Layer 4 of a small transformer language model trained on English Wikipedia (12 layers, counted from 0, width 128).
A neuron adds its activation times its output weights to the MLP's output. To switch it off is to set its activation to zero at one token and run the rest of the model.
A neuron's activation on a vector x is SiLU(gate . x) times (in . x), where the dot is the dot product.

Input weights of the MLP neurons that the questions are about. A number n stands for (n - 500) times 0.0013.
n51 gate: 285 606 380 509 144 452 569 571 252 553 585 514 402 542 593 620 428 613 442 218 258 412 518 437 483 696 597 62 597 364 559 580 580 388 724 439 452 702 400 297 478 440 535 364 257 581 644 482 298 134 441 522 452 468 554 440 491 731 504 500 556 351 433 674 746 523 647 513 530 412 645 448 440 572 234 638 428 487 391 643 831 295 522 522 581 653 333 599 362 509 753 357 777 240 333 691 401 477 201 536 509 653 719 560 509 637 300 681 422 315 554 358 612 531 554 257 447 425 409 559 572 286 504 496 337 818 219 496
n146 gate: 417 459 472 358 710 445 608 468 338 495 408 430 426 371 514 449 477 500 414 304 190 346 705 392 345 379 436 326 737 527 328 195 472 532 468 491 595 476 599 585 393 505 445 477 967 500 630 407 832 571 753 783 469 575 360 478 616 622 527 628 625 260 620 414 618 413 372 258 595 523 467 580 433 509 176 551 542 76 382 545 482 624 463 734 505 608 784 638 379 677 449 293 570 375 619 340 523 292 527 477 453 663 509 595 610 524 720 710 788 565 643 459 194 819 887 436 321 609 576 608 561 307 523 491 364 744 567 727
n223 gate: 712 367 625 326 355 376 391 616 245 438 666 728 702 668 688 788 509 526 450 629 420 518 468 509 255 650 619 397 358 637 600 545 603 590 425 513 689 639 469 561 975 692 353 469 544 327 391 550 389 352 523 373 321 893 877 483 578 491 266 584 487 619 802 303 531 538 611 424 601 652 473 326 360 446 329 329 404 491 303 606 307 522 415 339 523 469 545 530 420 549 241 329 454 495 509 500 450 177 447 532 253 713 450 597 402 307 561 562 645 114 437 585 663 554 355 591 437 372 553 491 495 482 724 575 358 358 412 159
n227 gate: 243 657 477 597 509 174 726 417 433 243 537 788 304 461 342 202 565 673 757 587 541 514 289 297 652 636 399 569 477 304 500 491 370 318 482 697 641 677 309 352 509 292 389 468 437 811 500 274 684 447 386 219 378 453 594 580 495 432 505 693 468 568 327 527 679 686 749 565 536 320 689 217 698 608 223 463 561 621 192 510 341 495 574 310 533 618 476 433 417 720 528 677 424 664 527 543 444 89 266 435 619 697 649 696 537 696 314 454 336 500 677 486 776 673 467 423 282 509 677 623 293 463 560 523 424 292 538 321
n251 gate: 505 643 396 504 509 607 672 670 351 563 360 376 491 547 337 423 755 518 233 683 473 536 614 518 509 453 442 500 170 451 779 428 600 459 594 424 632 607 496 351 403 444 406 398 540 495 500 894 348 718 771 526 293 555 550 288 487 305 442 594 540 602 237 827 638 519 365 83 186 338 555 277 434 628 372 459 601 419 366 471 102 319 275 162 459 429 372 483 662 384 431 478 670 450 587 412 390 612 701 491 542 664 609 426 702 542 429 361 443 747 536 572 664 536 473 320 658 598 650 445 454 441 378 478 316 205 794 607
n292 gate: 538 430 475 426 424 566 431 793 693 307 458 618 529 215 521 604 571 528 516 706 360 430 240 437 556 591 725 550 496 357 580 621 583 291 381 754 330 509 565 287 492 591 438 529 658 470 399 483 278 833 487 492 346 318 630 404 621 451 537 426 609 512 475 443 209 412 538 723 557 405 433 625 233 697 541 521 639 159 670 580 638 645 488 616 635 427 559 704 656 402 513 504 504 387 444 521 366 316 500 421 670 458 579 265 376 615 573 171 472 391 683 583 107 567 790 377 396 480 650 606 479 471 371 680 492 682 384 529
n301 gate: 538 471 467 620 217 537 382 409 543 364 57 280 513 496 379 433 383 541 512 430 401 475 550 589 344 417 512 372 430 836 626 538 583 379 208 311 512 539 463 314 326 227 446 656 516 301 445 656 344 547 390 394 557 496 542 528 439 382 594 339 589 340 429 606 151 434 684 711 410 616 399 327 426 589 529 416 610 462 547 240 500 621 620 633 602 410 639 432 602 442 386 443 508 861 508 602 374 496 632 311 866 677 324 762 533 376 577 384 337 428 542 235 643 517 719 619 409 434 419 581 445 483 554 639 313 602 332 471
n51 in: 551 387 382 576 329 693 615 424 587 881 449 147 483 346 424 619 509 463 405 550 471 471 415 427 378 478 487 597 755 413 406 483 390 300 604 579 521 304 496 541 722 557 492 571 517 406 637 586 429 413 509 735 488 655 937 671 504 624 725 345 611 475 330 430 884 679 600 458 322 529 637 393 742 509 314 356 414 419 638 286 645 728 399 454 491 740 534 435 564 446 470 504 448 560 500 509 410 352 471 364 548 466 496 578 538 252 384 634 339 659 368 428 513 211 324 461 462 438 533 591 140 547 356 463 668 879 574 316
n146 in: 740 679 412 548 169 404 380 614 591 566 593 496 389 509 451 664 513 586 591 858 295 461 384 585 432 625 483 561 701 452 366 571 602 722 103 504 427 605 314 474 659 587 434 465 655 460 683 348 631 754 837 371 599 266 549 555 376 673 535 714 444 552 482 358 774 346 264 465 288 478 890 650 537 379 586 597 540 429 450 647 664 363 359 522 778 470 540 628 529 474 455 556 594 246 847 482 786 663 513 482 608 692 358 541 592 722 660 456 595 366 487 403 558 518 375 847 377 457 625 514 540 606 597 613 320 482 532 469
n223 in: 320 464 390 336 723 341 464 473 509 459 615 565 500 443 252 583 491 603 423 382 573 600 551 257 258 558 310 651 210 581 593 426 348 389 636 405 585 543 487 611 687 390 628 717 504 300 468 654 691 391 458 674 393 448 547 416 584 446 342 373 317 378 735 235 663 771 434 555 563 587 654 407 548 481 621 583 733 675 509 189 208 628 527 491 383 401 876 522 215 373 616 285 378 468 302 266 124 231 604 500 566 361 588 665 536 448 626 159 334 839 376 395 722 482 602 470 445 419 531 280 537 376 436 374 411 837 263 668
n227 in: 425 604 743 431 480 446 641 851 449 456 610 470 400 433 291 455 475 700 332 722 658 961 359 500 280 224 451 426 520 686 228 460 505 655 466 549 515 479 324 596 476 396 431 534 384 626 792 722 628 669 247 321 490 673 550 271 447 471 681 786 776 632 445 515 642 348 823 535 481 347 657 394 774 742 271 954 303 151 597 660 295 609 659 584 358 588 898 543 303 628 409 447 389 299 595 439 591 311 500 455 571 219 255 244 618 643 505 544 446 697 845 604 515 445 576 357 574 392 612 434 349 455 694 539 718 449 238 623
n251 in: 500 473 377 414 676 409 732 541 547 681 206 244 179 343 477 317 491 554 521 559 509 752 495 746 487 375 649 600 328 522 495 610 514 716 636 455 397 641 348 429 384 738 445 455 951 472 458 551 505 660 370 674 594 383 667 671 491 527 649 532 625 370 652 361 464 683 420 727 303 418 96 482 391 519 169 596 505 289 715 579 303 550 277 340 802 500 440 443 806 441 500 580 626 325 417 467 593 406 554 477 243 422 197 345 808 608 335 604 572 565 541 509 440 390 444 508 286 703 674 551 741 276 482 302 393 416 429 355
n292 in: 582 636 547 517 287 483 730 202 456 364 522 753 504 509 487 509 630 529 404 360 564 335 591 583 529 545 530 683 547 475 491 793 233 465 708 758 769 549 475 438 321 473 543 458 425 382 530 308 500 606 692 600 328 640 409 430 521 412 597 500 554 795 625 613 665 622 513 432 395 278 470 488 331 609 248 461 365 478 434 629 719 526 680 611 539 458 483 720 318 593 683 684 417 478 348 579 878 385 445 651 491 539 629 376 330 452 592 321 634 452 466 526 656 383 565 540 307 542 362 237 713 697 715 95 570 224 225 521
n301 in: 496 304 347 465 500 474 722 448 659 279 293 224 350 477 417 469 575 457 521 530 313 552 646 304 327 266 561 378 379 474 713 548 311 593 435 647 663 586 526 317 649 285 326 341 616 487 239 651 552 856 513 611 449 496 322 466 373 466 526 465 551 728 522 307 448 537 315 787 582 535 184 275 400 717 496 733 665 557 787 321 393 390 522 596 616 491 633 487 826 522 509 402 348 597 290 576 478 477 253 421 388 380 319 455 565 311 611 374 543 633 491 513 372 456 757 528 399 306 337 460 500 496 575 371 397 773 586 903

Output weights of the MLP neurons that the questions are about. A number n stands for (n - 500) times 0.00043.
n51: 374 776 483 568 478 562 483 36 768 541 404 292 527 326 337 543 607 379 518 634 504 472 699 397 435 339 787 428 697 567 404 316 594 486 591 414 460 395 423 749 541 473 454 467 633 606 514 661 620 671 291 722 442 554 416 447 555 638 565 328 500 220 436 599 554 838 773 407 144 470 374 439 305 687 266 509 425 517 500 213 700 416 386 624 403 412 576 582 599 597 459 556 558 555 374 584 451 765 318 504 459 586 421 565 614 566 592 470 480 220 896 455 686 559 569 381 640 607 277 252 449 491 310 327 611 663 167 389
n146: 302 576 723 220 633 402 540 454 288 514 558 720 482 614 611 516 445 290 732 500 513 428 295 487 429 509 646 653 563 436 419 282 578 486 384 406 495 522 416 274 374 617 431 111 612 382 510 653 648 373 711 490 356 388 452 693 448 405 464 208 433 422 496 588 765 585 390 578 748 426 590 541 494 349 523 522 464 322 582 487 687 568 392 427 362 348 324 376 251 800 439 548 460 657 491 663 706 513 821 486 509 73 350 416 771 397 346 474 782 760 660 517 571 276 428 590 298 486 841 638 729 708 687 312 519 780 246 601
n223: 625 466 389 392 475 235 208 455 604 702 251 387 614 278 522 658 721 336 179 366 259 526 554 463 690 505 461 557 730 485 355 515 475 396 346 692 627 379 691 457 505 546 257 596 264 552 243 594 428 407 685 531 548 540 612 545 243 531 228 352 626 569 170 365 535 379 357 510 284 391 268 368 307 704 445 642 377 322 608 381 426 392 394 256 659 356 704 543 514 608 571 356 129 408 697 562 759 552 480 386 254 298 495 591 597 210 473 562 768 292 211 431 598 44 222 761 486 687 486 617 538 659 693 881 304 491 220 614
n227: 795 344 364 127 728 605 821 693 281 638 383 257 443 505 486 675 481 586 879 542 787 484 371 490 476 370 608 535 413 750 556 157 542 554 500 372 284 192 370 410 581 378 397 712 569 65 565 525 559 582 389 257 376 389 730 552 354 575 704 745 509 360 339 301 958 414 430 765 473 673 363 275 690 557 579 574 670 324 736 645 361 721 213 558 764 155 354 625 304 804 511 376 359 285 431 516 357 515 505 510 624 686 655 433 730 743 528 615 667 261 351 452 483 540 446 616 550 614 575 199 341 594 327 609 354 135 388 480
n251: 453 279 596 602 515 220 342 207 376 283 416 333 693 891 438 583 500 683 245 520 759 505 765 537 699 376 549 293 602 510 55 306 540 427 418 617 603 547 586 543 346 455 388 569 659 585 587 425 459 607 553 351 575 540 607 772 336 608 539 677 793 421 787 440 99 240 966 614 443 462 534 871 602 382 610 566 645 562 422 295 653 627 844 574 505 397 440 639 596 569 738 593 564 413 336 588 672 638 287 406 520 452 486 373 461 747 527 567 704 707 789 344 554 714 624 367 250 619 500 479 367 381 615 465 206 403 444 638
n292: 766 291 468 791 528 495 328 702 726 648 231 250 401 504 370 724 456 660 429 453 536 485 621 796 393 570 407 487 505 345 803 452 274 490 450 661 657 756 464 459 642 644 704 666 692 647 592 728 378 472 670 802 358 391 615 856 388 539 546 437 474 505 659 349 528 327 698 631 412 80 724 583 369 680 562 366 235 591 634 423 490 500 490 421 237 641 755 332 677 644 481 520 129 645 602 285 350 536 477 360 626 468 662 539 288 660 297 536 616 245 615 718 412 318 446 508 388 397 532 550 621 486 557 491 466 329 303 680
n301: 480 346 419 373 421 764 410 491 453 509 291 611 421 323 467 587 414 641 415 570 590 578 394 483 237 842 445 712 665 827 664 423 757 798 355 575 422 557 509 320 705 296 566 695 262 704 258 642 248 427 306 626 606 613 557 449 640 640 381 334 424 342 527 425 274 437 531 314 611 691 613 610 319 615 519 451 805 360 459 415 709 509 652 461 486 679 547 406 545 306 971 214 434 895 482 670 487 487 323 737 433 347 613 616 473 470 601 554 184 510 295 660 623 454 427 562 509 534 500 665 540 575 617 579 447 875 304 388

Each question names a token from some text and the token that comes next. It shows the vector x that enters the MLP there. A number n stands for (n - 500) times 0.0073.

Then comes g, the gradient of the next token's log-probability with respect to the MLP's output, scaled to length 1. A neuron's effect is roughly proportional to its activation times (output weights . g). A number n stands for (n - 500) times 0.00068.

" |", then "\n"
x: 467 532 585 539 483 562 192 357 419 383 458 558 675 446 324 581 560 298 402 625 603 597 247 518 702 638 577 598 488 570 347 407 370 640 551 324 366 551 431 627 462 524 514 349 529 526 544 620 579 470 364 640 656 627 502 749 307 565 555 689 414 612 539 489 417 565 479 718 353 343 491 811 350 521 574 495 478 429 460 275 653 433 483 737 375 365 449 583 222 362 553 583 647 638 705 428 449 517 406 527 409 545 464 462 557 560 494 705 451 584 520 608 405 593 420 607 665 464 384 396 501 544 634 227 306 385 521 504
g: 405 745 279 448 329 602 583 388 309 599 486 541 260 483 378 489 283 259 657 499 464 539 340 207 459 446 437 462 549 454 570 153 459 530 512 412 678 730 378 409 449 588 352 487 436 433 613 400 633 355 516 411 492 573 620 477 490 230 629 344 298 422 395 505 484 449 398 566 353 516 494 453 783 349 498 502 687 511 502 238 375 514 245 403 429 348 549 584 425 598 615 680 371 502 540 482 415 636 442 541 520 601 214 507 509 514 504 269 645 670 538 322 522 305 683 427 567 301 575 337 677 572 522 217 382 736 551 478
Which neuron, switched off, raises the next token's probability most? n146

" ", then "2"
x: 474 535 553 485 445 585 430 323 452 362 349 465 547 444 340 505 512 391 320 653 651 643 317 376 329 666 669 510 583 484 507 597 434 635 599 279 381 638 526 623 568 440 312 451 495 598 450 668 473 577 331 689 738 587 452 564 375 573 479 460 517 448 602 334 461 455 397 786 247 438 504 564 335 505 686 568 339 571 379 382 561 453 588 640 587 228 453 600 343 427 479 592 464 834 692 331 495 552 515 440 348 378 395 378 595 606 393 698 341 626 487 598 484 567 463 562 524 527 404 599 290 635 507 337 315 518 662 566
g: 383 505 805 429 522 545 650 392 492 605 425 513 608 542 531 682 510 705 469 596 370 346 446 682 280 466 568 527 601 615 507 502 459 476 382 407 716 558 284 485 739 290 367 458 575 349 682 435 505 445 512 633 629 663 449 459 339 613 524 448 179 542 553 338 648 396 562 529 741 422 425 362 392 608 733 503 263 721 620 627 498 319 874 456 520 587 661 248 648 317 547 340 513 597 549 335 398 649 614 426 581 467 571 537 545 486 545 515 506 545 238 542 627 272 541 348 334 448 577 614 624 544 317 524 721 712 394 628
Which neuron, switched off, lowers the next token's probability most? n301

" |", then " \""
x: 415 376 456 498 549 577 351 415 367 383 522 432 673 466 260 217 554 339 345 567 655 553 368 528 570 593 599 460 348 369 459 356 421 649 443 509 379 514 408 560 676 489 446 344 582 413 438 600 539 461 311 545 652 531 560 876 419 589 486 513 531 679 536 464 378 468 435 701 274 274 500 864 290 679 405 702 494 532 447 374 693 458 421 553 347 387 694 577 385 351 381 587 525 564 636 488 441 395 436 477 466 420 408 416 559 594 537 490 479 521 416 461 380 641 425 534 484 667 295 340 362 481 516 380 354 467 615 475
g: 332 609 106 403 291 483 536 332 424 648 251 413 341 427 374 300 509 485 837 488 417 576 476 488 423 399 546 385 481 727 575 370 486 315 389 553 449 578 648 340 740 460 610 644 420 540 389 380 423 328 654 557 479 573 468 676 602 442 568 469 420 472 285 510 700 474 364 693 639 699 546 379 728 531 601 465 495 494 717 422 614 428 427 380 211 701 656 627 649 471 518 526 524 634 460 578 292 499 480 379 386 620 500 626 687 325 725 509 564 596 529 182 422 563 410 596 574 453 459 618 596 624 440 527 641 548 779 427
Which neuron, switched off, lowers the next token's probability most? n251

" All", then "M"
x: 395 805 623 647 609 403 441 542 411 316 468 636 678 499 459 591 520 454 209 566 547 514 337 362 623 599 549 508 519 414 432 352 470 522 556 330 436 609 536 534 507 646 304 484 350 646 599 613 406 634 659 754 688 596 356 663 498 569 521 594 413 436 476 620 384 686 559 700 336 558 577 534 402 666 605 496 441 559 400 340 508 540 554 627 437 284 595 646 468 603 477 657 386 687 487 306 480 254 299 446 319 376 457 382 345 556 378 531 339 503 436 505 310 558 534 702 391 654 405 579 355 561 484 369 342 538 488 495
g: 422 704 594 707 652 563 491 626 317 589 433 373 582 604 468 401 412 508 458 513 579 518 546 429 483 411 330 739 452 587 602 277 416 419 655 506 432 473 651 454 418 316 415 605 415 461 573 338 667 682 629 315 365 290 611 615 644 163 579 459 524 248 323 528 243 379 538 619 583 636 555 598 644 564 563 503 720 600 461 533 462 396 405 494 636 484 403 610 417 406 349 525 482 794 298 547 311 282 719 571 574 628 419 436 612 456 841 615 330 657 583 526 518 763 543 343 724 624 406 507 330 497 327 629 533 340 625 642
Which neuron, switched off, raises the next token's probability most? n292

"ired", then " from"
x: 475 308 572 671 673 481 549 373 412 462 362 471 676 470 511 409 600 466 680 742 718 568 447 554 638 340 717 460 613 471 450 436 433 404 596 215 484 602 477 604 480 515 551 520 378 522 528 596 462 462 673 647 417 408 393 402 391 733 461 670 472 300 408 561 458 639 286 698 354 461 571 629 254 543 377 463 490 286 358 340 586 495 492 703 585 281 333 508 607 556 426 460 489 502 639 389 520 406 364 500 338 461 379 530 584 641 329 480 632 537 506 437 330 306 489 548 631 512 398 533 442 421 683 374 178 562 545 679
g: 413 428 477 376 488 498 316 369 701 557 525 400 272 577 355 499 478 851 306 447 664 448 237 594 534 591 354 533 575 594 361 506 514 242 659 579 282 482 718 409 524 477 299 601 521 416 255 567 582 581 680 552 521 345 268 491 585 498 419 763 250 344 411 301 490 457 231 663 449 528 366 608 550 558 451 594 633 415 385 496 528 769 476 546 473 533 566 509 630 568 634 391 543 502 733 465 553 405 659 375 445 358 490 551 526 385 832 542 769 426 178 607 551 392 387 591 731 346 617 518 482 453 573 442 646 538 500 573
Which neuron, switched off, lowers the next token's probability most? n223

"I", then "ke"
x: 374 418 551 498 515 517 503 371 180 356 508 487 582 539 495 311 460 462 346 439 478 549 345 347 506 660 530 407 372 533 545 476 411 481 652 483 432 665 534 653 495 582 372 459 621 500 671 641 549 550 482 564 760 406 588 673 249 394 551 477 239 557 598 586 355 458 437 717 404 565 498 572 472 635 621 399 536 606 298 413 615 441 611 546 462 244 595 447 458 555 329 454 455 459 634 302 348 198 437 399 361 374 406 223 478 736 383 593 319 351 369 491 375 424 423 749 388 684 407 489 395 738 368 556 317 532 491 523
g: 537 580 548 401 541 506 469 334 459 542 650 709 726 473 547 581 493 511 538 366 171 410 425 455 508 409 474 394 656 353 469 472 280 390 228 286 430 300 488 478 660 735 406 481 437 517 656 435 508 374 391 435 515 544 367 419 391 615 446 689 493 319 593 485 554 526 312 558 374 486 476 531 620 448 308 611 247 233 908 471 391 534 564 515 388 502 700 491 486 293 596 212 487 558 528 448 802 643 391 492 374 423 657 525 377 510 607 623 652 368 389 471 358 356 349 479 638 281 489 705 685 414 427 628 289 409 351 303
Which neuron, switched off, lowers the next token's probability most? n223

"ro", then "l"
x: 628 404 443 546 534 529 435 574 355 521 642 622 735 277 454 295 419 648 394 523 663 588 430 492 259 562 518 536 476 422 496 510 382 378 624 319 463 609 509 546 431 668 453 458 575 551 592 502 564 500 538 453 511 494 381 750 311 649 543 388 218 449 430 466 571 436 398 781 408 604 393 755 411 412 431 412 431 317 592 360 588 314 545 426 429 353 501 477 343 536 767 505 376 448 651 520 481 384 508 495 533 437 558 457 430 423 448 649 402 581 490 481 222 520 376 585 204 582 330 611 380 774 662 583 389 272 535 457
g: 386 435 254 496 339 517 552 413 398 664 537 401 317 536 389 282 556 490 259 822 495 676 465 280 455 433 665 359 625 588 712 466 359 357 491 297 519 668 569 582 376 510 339 433 397 440 122 433 699 654 459 425 410 557 482 504 463 414 693 513 254 525 546 400 448 325 519 367 833 468 519 256 371 670 562 261 559 479 299 410 600 397 484 634 569 528 375 439 506 456 723 380 626 598 570 415 597 411 454 609 547 482 613 740 443 672 578 688 350 325 542 491 386 285 522 403 648 424 400 654 371 543 271 416 528 457 553 590
Which neuron, switched off, lowers the next token's probability most? n301

" he", then " record"
x: 447 437 467 494 562 550 290 380 361 316 536 592 658 363 586 462 432 431 358 495 563 482 284 157 445 649 652 536 412 568 409 432 321 437 564 496 526 594 542 575 425 448 417 456 391 398 640 754 527 475 467 541 595 484 494 586 415 462 474 567 411 540 643 533 498 434 459 736 379 401 606 553 279 576 634 360 357 471 477 368 535 373 412 449 459 417 565 561 99 702 589 616 300 584 556 281 507 492 451 437 321 447 574 349 406 563 542 712 365 466 437 546 382 671 466 735 293 576 440 592 278 649 580 333 311 616 605 593
g: 561 520 507 451 470 299 530 479 294 511 528 516 336 582 426 695 430 636 549 769 729 664 653 457 585 339 551 280 525 623 442 558 501 637 461 360 721 471 655 448 706 351 474 545 723 659 220 178 459 458 566 461 570 612 639 698 534 925 513 489 435 709 479 600 506 702 605 568 661 649 513 460 349 732 563 574 326 407 416 295 450 418 437 381 450 601 495 413 457 263 430 716 612 576 454 623 720 482 479 479 349 435 363 535 622 398 367 564 774 331 700 630 593 569 562 485 443 698 394 387 440 543 568 651 579 446 395 456
Which neuron, switched off, lowers the next token's probability most? n223

"le", then " as"
x: 504 611 580 500 450 421 440 347 398 387 488 666 710 377 472 574 418 561 426 650 719 544 366 367 424 544 510 558 453 416 339 541 524 415 748 344 420 550 403 583 586 599 489 485 345 466 461 453 481 353 446 361 433 376 405 659 443 515 496 533 500 503 630 447 335 556 299 660 97 576 568 611 419 496 598 548 372 305 556 289 553 469 550 408 611 234 591 630 345 803 461 454 409 539 664 331 612 321 200 359 324 418 381 578 628 579 421 722 601 670 529 462 527 358 431 740 380 663 520 463 400 645 506 302 335 426 505 549
g: 357 647 355 600 555 333 487 547 495 284 725 593 603 441 702 351 424 613 485 700 737 346 459 481 725 388 507 456 315 470 723 352 720 505 440 476 656 348 299 480 631 363 288 505 789 365 453 513 557 414 482 267 253 797 551 411 383 539 587 557 695 545 704 590 394 350 612 491 295 573 593 516 475 671 323 308 334 556 573 467 412 392 238 404 407 549 423 586 471 787 309 507 486 488 405 610 368 524 480 578 433 566 561 506 365 701 511 592 248 432 401 406 412 517 424 551 284 473 621 678 722 504 642 556 515 414 602 475
Which neuron, switched off, lowers the next token's probability most? n227

"'", then " A"
x: 363 264 452 441 540 349 486 482 395 300 467 364 688 368 416 527 338 490 286 429 629 591 276 388 682 708 597 556 662 671 261 348 286 527 470 367 442 499 486 560 497 608 435 453 341 506 584 597 538 471 542 607 572 330 547 580 353 665 710 499 456 375 700 426 441 552 654 582 375 423 478 620 509 720 599 528 333 425 392 450 779 512 544 541 441 394 399 790 304 536 497 413 564 658 437 530 436 406 386 540 315 521 609 591 376 441 499 577 372 604 551 572 290 522 616 682 648 690 569 538 423 683 585 557 287 639 604 514
g: 531 567 755 753 435 434 544 336 356 547 683 501 608 623 587 448 625 529 563 716 635 566 522 528 511 541 517 599 518 571 532 546 618 580 394 516 306 651 261 630 602 609 564 436 667 497 647 619 475 389 384 674 411 643 412 584 382 818 559 418 510 479 438 382 501 698 303 236 385 471 703 513 392 565 275 533 557 496 616 287 568 220 583 593 458 446 594 446 618 388 497 520 574 518 459 526 598 806 303 377 619 415 717 293 818 523 472 403 539 480 350 626 847 375 493 523 603 477 585 321 487 175 374 454 611 558 306 611
Which neuron, switched off, lowers the next token's probability most? n51

"ron", then " of"
x: 540 555 532 637 571 421 639 497 383 315 553 514 760 374 343 533 622 446 663 541 816 557 263 605 453 708 547 544 498 438 274 460 369 550 588 483 439 677 576 673 432 643 402 367 353 550 545 601 506 501 476 567 464 572 295 303 381 557 445 593 211 433 435 390 390 571 349 736 455 490 395 632 444 374 541 352 360 482 700 419 504 467 512 495 369 515 480 533 441 464 609 542 366 518 812 412 562 482 443 604 433 453 380 489 592 524 306 521 219 432 602 477 239 482 405 399 708 786 443 553 697 404 685 574 485 480 502 627
g: 516 492 216 547 730 420 530 345 568 562 437 795 655 563 529 709 442 443 467 616 420 660 639 558 488 371 525 672 479 257 353 465 331 342 494 552 634 396 623 464 501 501 520 353 587 483 300 539 397 453 429 439 328 346 257 352 443 420 530 310 364 546 343 673 426 640 713 258 630 495 485 555 344 603 639 544 428 408 385 502 470 672 646 327 384 542 608 248 622 691 376 510 557 424 518 561 508 569 423 410 622 432 545 611 819 478 247 560 550 589 602 663 752 484 376 364 550 704 492 375 263 738 498 484 241 650 718 583
Which neuron, switched off, lowers the next token's probability most? n51

"ak", then "ad"
x: 474 473 447 680 660 654 622 552 357 596 414 525 568 463 361 576 473 509 540 651 279 524 436 348 767 396 396 364 588 634 526 526 528 484 582 194 407 621 469 676 221 687 578 337 614 591 424 675 581 563 524 636 469 524 339 487 589 595 594 481 406 275 466 447 514 651 404 610 372 491 451 705 465 528 593 597 400 469 518 408 466 318 475 686 552 404 473 606 370 521 526 456 453 561 663 260 634 477 349 599 304 348 221 685 413 389 476 600 378 634 533 537 251 385 327 726 650 532 653 472 551 650 482 443 356 528 590 657
g: 760 403 644 486 569 467 506 604 460 587 511 584 398 328 745 642 506 553 470 173 638 549 525 502 353 563 225 432 659 554 689 289 571 591 550 429 581 559 621 626 374 578 497 581 294 457 618 618 670 443 679 382 381 380 430 480 457 751 585 442 455 812 391 378 684 431 673 663 471 459 408 459 601 434 387 418 516 559 568 572 565 107 248 654 562 525 386 534 590 353 580 394 246 610 381 484 381 396 643 462 421 533 619 653 411 573 585 584 228 410 409 458 239 577 371 619 504 375 487 757 334 597 395 533 701 360 462 355
Which neuron, switched off, lowers the next token's probability most? n292

"us", then "h"
x: 714 604 437 573 616 533 602 583 421 555 716 533 606 468 440 783 604 439 462 540 395 587 471 261 561 529 421 295 579 401 497 483 531 605 764 263 515 643 546 483 510 627 306 349 487 482 697 607 514 495 409 553 631 414 473 424 229 636 299 431 448 337 532 591 428 635 261 544 346 555 454 615 521 685 297 421 535 676 505 274 589 590 544 526 295 425 687 626 392 394 595 612 401 705 696 403 326 624 533 433 429 568 481 528 475 407 379 626 454 494 417 539 378 586 280 635 596 411 351 681 453 617 687 446 420 452 522 580
g: 681 583 534 461 629 568 299 253 483 432 668 535 703 541 609 685 355 518 351 458 537 588 353 425 515 637 440 343 562 479 596 677 549 453 665 430 323 581 300 564 383 530 502 303 532 811 480 604 480 499 633 471 517 325 383 721 563 410 638 467 649 463 883 383 482 468 606 558 367 464 621 531 543 505 362 359 838 529 675 578 480 308 419 588 439 620 592 685 615 339 462 579 355 472 511 503 404 765 434 261 619 228 671 383 514 642 552 597 564 463 426 425 212 573 477 398 787 523 348 423 526 769 532 506 672 451 561 343
Which neuron, switched off, raises the next token's probability most? n251

"fore", then " ent"
x: 553 432 730 414 613 440 506 446 535 271 695 496 687 453 514 630 317 380 544 479 557 594 344 388 601 442 724 354 475 588 552 623 519 492 421 480 635 641 666 466 467 677 483 411 492 439 598 784 475 676 429 387 671 441 563 641 289 671 351 454 545 510 495 668 720 513 491 674 515 548 607 676 401 535 735 540 318 328 325 468 700 515 634 571 590 310 507 577 314 719 338 526 485 673 700 369 477 557 407 389 476 450 371 558 514 278 540 565 440 505 598 553 502 633 534 870 519 515 374 424 416 617 657 585 299 438 518 535
g: 628 703 563 723 469 784 416 520 698 210 655 399 487 360 523 474 545 570 713 273 513 602 390 386 452 717 474 528 642 471 609 604 427 376 350 703 267 822 274 279 594 463 400 678 710 550 517 357 323 508 533 353 421 399 429 629 333 530 472 676 475 395 684 482 379 311 514 416 624 508 418 387 490 283 343 602 569 511 452 588 449 556 529 483 501 412 525 367 436 550 186 355 112 515 297 587 396 445 402 609 549 337 418 395 501 587 607 482 580 589 592 197 461 545 450 338 531 621 689 533 466 437 558 614 459 534 616 449
Which neuron, switched off, lowers the next token's probability most? n223

"al", then "aw"
x: 584 479 501 411 522 530 530 371 439 524 509 518 462 515 365 718 737 721 370 332 676 478 338 360 497 419 476 220 604 635 501 476 511 428 433 546 494 456 529 681 393 746 419 252 479 422 415 630 667 549 528 810 671 797 424 850 491 467 409 497 381 566 587 548 483 636 515 328 431 532 554 539 535 594 514 317 458 475 536 497 548 555 551 756 217 571 371 611 593 390 598 639 399 596 548 533 343 377 391 384 350 535 434 446 458 733 408 632 424 481 497 422 470 468 501 727 767 552 568 553 500 326 666 418 397 526 661 579
g: 639 648 321 535 377 312 724 597 632 641 439 739 281 728 437 534 574 476 496 577 601 426 452 231 478 372 469 575 401 514 641 305 397 451 358 502 504 595 398 343 312 359 344 533 802 646 430 381 350 678 539 343 374 364 397 653 433 724 615 669 480 611 565 567 743 596 647 350 430 527 464 577 555 586 300 448 642 169 577 409 457 681 612 498 431 469 681 536 592 670 377 598 228 647 583 594 397 708 567 321 512 315 506 556 593 378 642 627 591 481 640 469 363 578 284 382 594 341 583 376 353 489 417 602 456 517 417 308
Which neuron, switched off, raises the next token's probability most? n146

"oot", then "ing"
x: 614 494 461 633 609 531 462 394 517 564 603 550 700 444 448 394 770 381 443 690 494 472 270 366 550 552 598 425 396 522 408 662 422 217 603 310 535 730 472 532 340 535 678 425 504 636 563 642 503 350 519 535 634 411 551 651 353 459 480 663 376 563 546 415 461 608 307 713 151 545 349 840 505 531 586 447 386 457 394 317 545 584 369 421 698 375 519 543 501 394 660 451 339 665 599 441 488 498 340 592 540 528 543 438 534 383 381 503 392 587 540 607 256 546 296 531 676 492 328 498 518 543 590 459 328 447 659 495
g: 802 749 629 452 428 718 489 471 583 374 294 605 527 561 646 349 520 533 600 475 395 512 512 443 458 600 453 236 500 545 715 623 410 606 403 455 345 699 392 462 570 465 731 518 394 638 721 572 744 483 579 517 602 707 514 521 310 451 470 611 547 423 141 188 560 255 461 462 453 526 486 583 587 474 678 345 296 621 579 453 417 466 597 477 377 657 488 484 680 509 438 580 393 445 521 499 287 700 713 664 589 339 552 309 728 319 195 630 352 274 632 575 442 649 479 639 491 486 522 568 504 534 553 416 311 632 347 471
Which neuron, switched off, raises the next token's probability most? n251